Layer 3 of a small transformer language model trained on English Wikipedia (10 layers, counted from 0, width 96). Numbers have three digits each and are written without spaces.
A neuron's activation on a vector x is SiLU(gate . x) times (in . x), where the dot is the dot product.

Input weights of the MLP neurons that the questions are about. A number n stands for (n - 500) times 0.001.
n10 gate: 442487682556564448612285527740538534647368718694808491665522618766156269434668610586213534505714259410537390722514448315351459390276521509534601623732191433789410317461454332355462589508558437496641592633404440508410486359328692676471375421645482326652316383805342509721364611522526543418
n21 gate: 508516532624552247633594421616420456611500174341237336613484555461241624607343421532191461618443376324477373627630364408619339457467480761480735571315624458328420476659543438676524421453396618485349380679680488340466614605570516580420882488652357384637487721303610583294302380326431432617
n27 gate: 510375638643630569517636589371601573490436430394461507550665685728454408415392484494533491322370621784515529739479398535664615262559506534471503424578402450536563494497297670467437239515440516431412519537301388678477573497286516443613414695493386533648374513541480530585601424526478573648
n33 gate: 458376456590435259555552513244484357544288476606534546487409500371318576547567705479351640720296406488726730621655426451415327653466601286615616464504471397617541447554356231441528500206423359804370421428592533630809522584664587388727568584543543776525803426669492267588427373648735687674
n70 gate: 325757546504375429391404294424314565388481428612504426489416362863563630500300306565564426629452410475527445485484442507657405293286432604579486461631238549570740475507439415548493553301332553398507695472472424332353539409258745655424366485671568515565538580684449693559500418608496293445
n118 gate: 550316534390503184149559593603288441437449510567556557518283412597497511642528507632234403475602358386539451598425410490531383662634315423431335432399531273655524421199361482539537446493403405497503447373497448394554485619624546446470575595507660282576611410334620660667398454596524302507
n122 gate: 470511692437432716637494360447484555531397437633508327519562464451548571503405363465547477481540405458558487570517540540369620466438471466680503604477421508462571427532525503605539643385549339498620543490593529569494734493621774569535538538411417243511517683432427492503503546394479547511
n141 gate: 502352374467537452381505553423614500485574625472390534532462530520423432531361452366583459389576465568498631535414467556458653545543396498535473576500512661688414495500433438703477428618432550445475357446473378413583485539468393478377689555535530454535571425546471587565385500483502474479
n159 gate: 589376467695599377545518493673523457674686381389429469566466256676356486506555399480483439444507480570550605539629437437447412472378461542629308510399483497588645559547345517490624513506500490506694494368403250716330297587613601409563349608293797569607687567654544455346549246521587576433
n161 gate: 541323528492631596600521608492456344265576591401258504583309531717488450542516465641367442500577428368390455466327736700670289607725631449616445413441544688594580298533351492422665354655629418331544380341387408347496391672566484634355629753568168475665788596272414574274618550223355413274
n162 gate: 492553440455243438654561555602398337492512455003512547563361265599632484278691493622389289548550432546363550576471724648290528706407429468565452466493701734616515399600302527519564616695468653564650621382300279613631521330592508504569571636520612531492476492478605731516436735453336353580
n192 gate: 407156531363254530422266721492445465714566442546315460688516527547420772534536450638381707285464488524429444430513429531399529651327321312653373209554676521632430341692441351564512407443614427467566622565603200540673603305546740653586492532670479329476459622442700597754589338585306519393
n216 gate: 414538552716594330449573646522466428524268361659539512891735679455614641515586262531464319404272359561338574564340451515665476480411666399584504279567659591442466583674613340485377365629689362603455555566496511631707380383544670648427748624612440355703322447392423492274526469465313413420
n247 gate: 579496267316588526525590366411588612440513452461414463396390445374504525500335476330354567538324673456565758797539500343560555616664599551227630675532392609651524381578748488467623599445521496542683523465422496829635171376504561373745687586415377733164789387619492463413674500745258460500
n10 in: 553728480472729426512462388534603456632383603581394398756577285668577389511447711496231783337553253405681484278461564536453412585345610627544422516367484421747532224512428259070477527377483375459654781627384368393554465485299601579534451419496646364552628392559532537766316516500596390476
n21 in: 627552606251426370659385519669496414392610463600416698624655350298540581714458504418473278437428519630564367331685533485592508476504611238452566404390556426170485515421706561264584522294430343458415233612311717413387484667402511473418743466480559272357543605390641515309467381462444448383
n27 in: 536551525694665490503612404442617669497335364425493572656710591610402316506323438439566453319338490758582516826452347490639547344542421537468388475491465530494506519597287585500453293457457569416522555574298433580503507500447630376606523614322403418423394433541442605608582395615359462635
n33 in: 569542508659713248596522478181708437338301317680547513491428389495508526838535549394417651593513521324699753407663399458529611652539612558303886786677571302603425604675455453346397359382509533374296427394680513418509624480504240743416618693792491596517675521434457318573401335669614471593
n70 in: 657299411392507650530627398350353598620527414368374645281334432528420451340388336679485549332378573435624574347477522775450684461355593608449585672440583500397468378364485519452671411437605408664425349627454533571663207419525430622365729633859557586390489598386500403556700455313544399493
n118 in: 593410480249479207199456478550397431386547534593454606439413351507414518662511564635299429435619338397543440547493424452541409496662240474359530391341527334669428415339416606514541401553436358448524350443577566356565349684587563337602636672489623357715486497357560756652412578607486346577
n122 in: 423393654442418731616554384495484450540299455489478421525489534466492607490538339492453404380632426609513413506468442680521691381527476545643513529542619619457550405567579505635471626546552375495613508665477457623497755577580592603492588524366531398487558556372543453481432577347473447586
n141 in: 600495373454603427347520517434676500500612553495392571500565505565440338491439489368593511372566539484504625510413385472427505478599402478507455509495417531608523445479400460587609389569478565515495393433540438354621462491567409539421650561551585583526435537600531650658466576545597473563
n159 in: 452453358813517542694401597733492394563661370500326378764345521684234513451439621359606219411547585555448409616738420496399357437526399423776417479475517531647534601466329396487475525586610542337529500290422351800069366659347547496816166613312803518547637466583535478395450334509645668338
n161 in: 527474588433601451309520457569418208275654619464373450633344688764464333554616426598535376678557455402464523294289777687593421556596600356496507481283586551542605266706472454435618296642613485493496344493438402552429344504526599520439543665393315426560660428297672457496618663198368314307
n162 in: 448481428338223352504409601362335372314614316384758429585308257471519536630504602356569432626437360434526634463617759473355529785429650537755371423314600492504303703803574433524500630474548519547254609320455415428532496399583724602622352583537341412399415407416449776389393472528442277492
n192 in: 534262512366464669559496538359225516583569439780659454648661384496433513293622576627428647384687443427380529603385191598440754552412674600618560162512821415583378387492556684558416299674513612496589453389428058326466406431460529479578441592582539479327649459468708774580540331656685585553
n216 in: 419616675475693351496478595297557430434356381611644424801651561204544406500368419525457593517281343335355551565219380422647448482580623619748536328695488422239479610618570250677345471640620306582492568745291554608561532415488677361279637681605317590600216404317437769254500504590396373400
n247 in: 496374581589407586534561630410223453542818532342467408638551468430580663414445423424810664357372367722459482337446453500426644320474450550539574599683696526482368379664420570387271546646329532540429524573350558360350527587521631255510441372553639281684354590281599426548489652411385585511

Each question shows a token from some text and the vector x that enters the MLP there. A number n stands for (n - 500) times 0.0085.

"to": 568504448545577661422501450489538458621595549180586556462516438412298464427603536465548648464398495643444449451548437509465588483478309415444523494414439494470396540402598589472540409462407393476379403488670424602429646470459469552499493583462485326400349539509464314321521406427602478488
Which two neurons fire most, strongest first? n216, n10

"|---|---|---|---": 389476504510630637449601299540499552615448533614475540453435369399502591570525561505552452580538479585388391564650388650614638710439516532474388538393379356365409482405508593591331474465502556406495479465562556644636491407492598625464550520593557406521583520499560381500410354497632335550
Which three neurons fire most, strongest first? n122, n161, n21

" was": 422522579604485654407556800465589326341657619591402572470482488465537568440448508692589500557589564489516552413616559665476530596445546658533507606643465403422459469508550538384354521387524552406512562444736554557523620464502525686498536551566641479434486535591491606402469524407541422468
Which three neurons fire most, strongest first? n27, n118, n70

"ic": 495547673542568612536209518497467637492552429497595590468431528535488478474623600468582466583580609552475653387563536682615597463491566394439533605444262383436426596476562493405570399416634493281414454367523442634590590554482560604516499503644474514625348596612471564404446376446506457619
Which neuron fires most, and how strongly? n247, at about 0.41

" B": 371555439495621577348465624789510524464550488542414499444565421514583515598512514536562590561547588593443594486518504650606614561565585467596358575261484522426479499402554474428585637501552432524496550445578549459453550615539507450444419577478613433550475483638486496384561389506428388332
Which of these neurons fires most? n159

" C": 426763392439643702387429482658488520551450519612313501382447440543555479534509482537547567498482476615539602600520526616564443559588489499504306634399395463480507595442698496472527591447501406552432471489506476569666645695574547412508489462499494484568455442509526592479515384521501544425
Which of these neurons fires most? n192

"===\n\n": 416347329459575683399507546466531424458491475473437514412510529537602633499509568460577470452592350477349541643700645461640474474571530519334330689469416512567356409434554551307458517480410542535556499539490486595379585549564527445406519539479533435513534507420572487330577418435477452478
Which two neurons fire most, strongest first? n247, n161

"ch": 533563727472548509517560567584567596646666559487510501531275550485503560585525494562588505496614470370472523592557383598399561344598714554371438419261539491451540647485553276398515468474545535344401537350562310537531528374511589460366474412533500457496447402674540465283647523568488499475
Which of these neurons fires most? n159

" N": 461599458506735557426378420610470642654563463352362547430604387490462568442545584618628539539595461538574538575491430579610536525454602546513266643452347472462584500499563495393466625405473453558481339442462532562594587707616511499474470484463586425487475571580498462387531509521521357455
Which neuron fires most, and how strongly? n192, at about 0.45

"ert": 455493562464443628526405489599478433524579550324668602475530506480582524601515557616503377621586499504539539460569405769636539493303555479373560564336534491449370531480560566395596515432399382358387596433501343468397499425554479488456560572655599349565277430565406489293483474549461480522
Which neuron fires most, and how strongly? n162, at about 1.3

" Med": 557670579458584569428570606682480633532753577511528508426498483475593492526336507521740454511438597488549478651555377563612563561375625662488466566539568524451552553454646406476540656401546425493412580504388419479471526543495652528343588482488527443581450471765454508426636339511575489419
Which neuron fires most, and how strongly? n70, at about 0.92

" different": 519595593418517669438398421480335513602610558294408463577416415458582475542474501584613368609492567500469396473654561795668485480408685485461580534429457451413415434454557503390444522456523487417441554466712543504654505305515490580474467509531588434558432557525481469377489357552510423517
Which two neurons fire most, strongest first? n70, n21

"i": 548514625557607622382417554472412552530528421330517539517492526351438450472614470462558655377484397612508484319550407493563579649545569428520507610392491442492506406458663417484541378401613402473424519255663341556519592586468438533525546458554541434528376605611474487336334399532423444494
Which neuron fires most, and how strongly? n21, at about 0.26

" but": 335571524533503554311643533570454396442662559579257534401553568418520551536573526539548560455604618543562450658515518635585606497468428572471490652435550451455487429514623544399358455506402531481529535499652557569602617152499556269528458522399509485556488439489459445327498527478532475484
Which of these neurons fires most? n247

",": 430588477604548586285517560490513530423534542441440629447446555487534515517580594553566439567599518572486519381520524532533604400564550503549490594525467442452379488461576540438173524440463515568568517472743440529512506288536568541477563711481428483545386528436455524233481493499510620461
Which of these neurons fires most? n216

" and": 465537460671585562334673503505506498450568510516311548506483551491554511474630649509525551463528502593533524561512529648606559467495463483508438655484518483453483497495619520407354481398443498455466514507667518518599584239521515511567509648475527457562449557485446418068470513503574468546
Which of these neurons fires most? n192

" an": 488633679475590702351581422525421537554554598590525540448661483417453505372404493453490525535504569573529622449609405526564488657468537558354494575593336465462304419560456411462347521458337555373425471490548542568706625412567626661497575531417541445525579457474551575327492448521363432470
Which two neurons fire most, strongest first? n159, n216

" g": 533682550406474627301357534572465309453627659345460479292416565566452472495507482673479587526553530724546508507596570461543574500576680700541451509292541537490500510516577599477463578404470457528483438368567589543531595492505621286381431529562535414480406497500415416483490395461464377512
Which of these neurons fires most? n33

"ed": 451574424507511577499511676592440428376607647147467553388593470415534551520444448651578565591288555588504479429537484529497589752443456555364586593562374548653540632466585563459378361506631502345495470449488347567738560471494520536463545492558574567558309455530477595370686584366630450523
Which of these neurons fires most? n162

"0": 451508634550638685279523502423461577695480445719450592494498402468524565433538634679466439630580418575408578364559526538478497434514673481536576588548481531652488646419493449445641469472512459457475430442569461527594528594493622507553371490432470467492418397463472553414495404464568471381
Which of these neurons fires most? n10

" the": 488562556491593800309580476547486510429661553508526474467543508498549522535487492542542516523641508485507582395542463585474447635522521502434459621548442452503446439518519535429477554345490548501474491448595565559599544382514527488508519555497544462494524507395496597110458474548436377461
Which two neurons fire most, strongest first? n161, n27

" J": 544594498504578608474323498562425612549476519541416521337550444512377455543460565676644672523511500620500471498586383625547626737391546546546285522197477505417423454528492554468490606484449447488471519514432391464402540568570613497535412676581642415477451590536539495459550507624377455435
Which of these neurons fires most? n192

"2": 555646483499634592230512566447513621777569589432545717473433418559390489424580509521613615487485413520408700480340443563451555657496530608567517513381435507692452545448448439554473435508540448417446521360570505541445602548537500550491413491389532489559513416493489575473590406465584449452
Which three neurons fire most, strongest first? n141, n21, n159

"mer": 452647615491602549510572399464576642511778531461576572441382439469462577719513321443645475539545534482507689394476523531665622473382681463560462665318438461523482456489612540348521466446488524304398591518662461517548503525515530578361561555521650437564465561532520517361475437437479537560
Which neuron fires most, and how strongly? n70, at about 1.1

"pp": 594518536499539596545574455555421636598596497634406478428453523449438534539438652657623480678363502681544598533503603566592633378523725472500442579235376521586473591385473403351507428481617464381383469472521465466515438661546467401366565687409533537426417543436436522466434338600603539549
Which three neurons fire most, strongest first? n27, n159, n33

" most": 642599610458625677338432448472504454607525574474310458539415514401518398454315503727587486474467508515565515399520501546655539520335599564574598671545482378487343479478510409428471532484412603490470628418550490584659499395469536455556521518424618445472366578483417417434598378423496395393
Which two neurons fire most, strongest first? n70, n118

" Le": 533524348514479567411377472611456644467554661719464546415560511496458468526425524539674623541421528530495467473524430517601605463410512560423366535373522430480669576458672590503539601534488617519579517636725389542474542617576479447452575486385489460500410406661550421269603347405467372441
Which of these neurons fires most? n33

" |": 500530527455571660255485560583457462602655528432674657510528510457497493441541583528605612481471513588508512553468510622381451578526502527523461589541322475481496698419504511513410268448439543499545515450512497507369540436582565594524523666496580420518468554695602499404496512460533615380
Which two neurons fire most, strongest first? n159, n33

"ful": 482610564463580667440471349506417584522651453323369546476494471482488424590368523591594569598524441551518557345638507678537540679414612602399506706444487428529531501499492469366467449469586536300454542325711514495555515418441508580511472512509540484558432580370333593392556520510484575444
Which of these neurons fires most? n70

" well": 558484540544562563388407475440467464491667701504487511565569538403474519514554572705590436605496587713560596327677555355575506528321647515449452560494422413524341495449647469419392557509396459377560513525428637589687714495501475409318358508550578357458514561533470464420642350489531520429
Which of these neurons fires most? n118

"ly": 489454464576416564323635563396561404485620518462457545535570532414447461499546384609525507483350598538470435399598436631526506528326616524523469622438499451409371597562532498473455541409448612271421533457718472632518593434462426407384465672553572371510361535472456449404475588555632540446
Which three neurons fire most, strongest first? n10, n118, n161

" |\n\n": 500410328472485667409455486537479451419411598524308518376594567477634532542545547454625488521652389458434618728629580463560499405460420531471415694564376439468317337364624550356587603424354594508571505532550529543454483518529560468521506506473485443532476531314536455341570405474541388447
Which of these neurons fires most? n216

"==\n": 404445406434523674378553569426518402485471553402347546327596564518617619511457598434550476412645336438404533603618521452603401527418471529432365662464450546484304480435638473299395560461422488553549481571510505595477554501594515473402480527387533403531370520385533460374570437445411449417
Which of these neurons fires most? n33

" ex": 481656588498603614480444526480448460530702570543484579342513542467490532382653396574620614532451421657544439531670361613559601498478538430473556520542447486469550456456651445469485576382511349460429445485458444578502617225656597453488573437461472381527473445550512566651577397493420452523
Which of these neurons fires most? n122

" Gold": 539507500603558653537431479615371747597603577403574546455506505432439518639469529582534566558344482605474491446637494654469629633487503614481374639472464370518433520384572593424414537470379558450480545620591536420515639677508521492387522617383505503532477412572547596447557315519616387530
Which three neurons fire most, strongest first? n161, n216, n21

"ple": 498511460505592715397400465423601568687579594492419619509605470464432618562531587458602526531376643372458485412404448534598517503520591490561509522326476523495449532449685476372444519471566474373486526486714559511607728510380514624393425487366573452566446464551456489464510351516494470520
Which three neurons fire most, strongest first? n118, n161, n247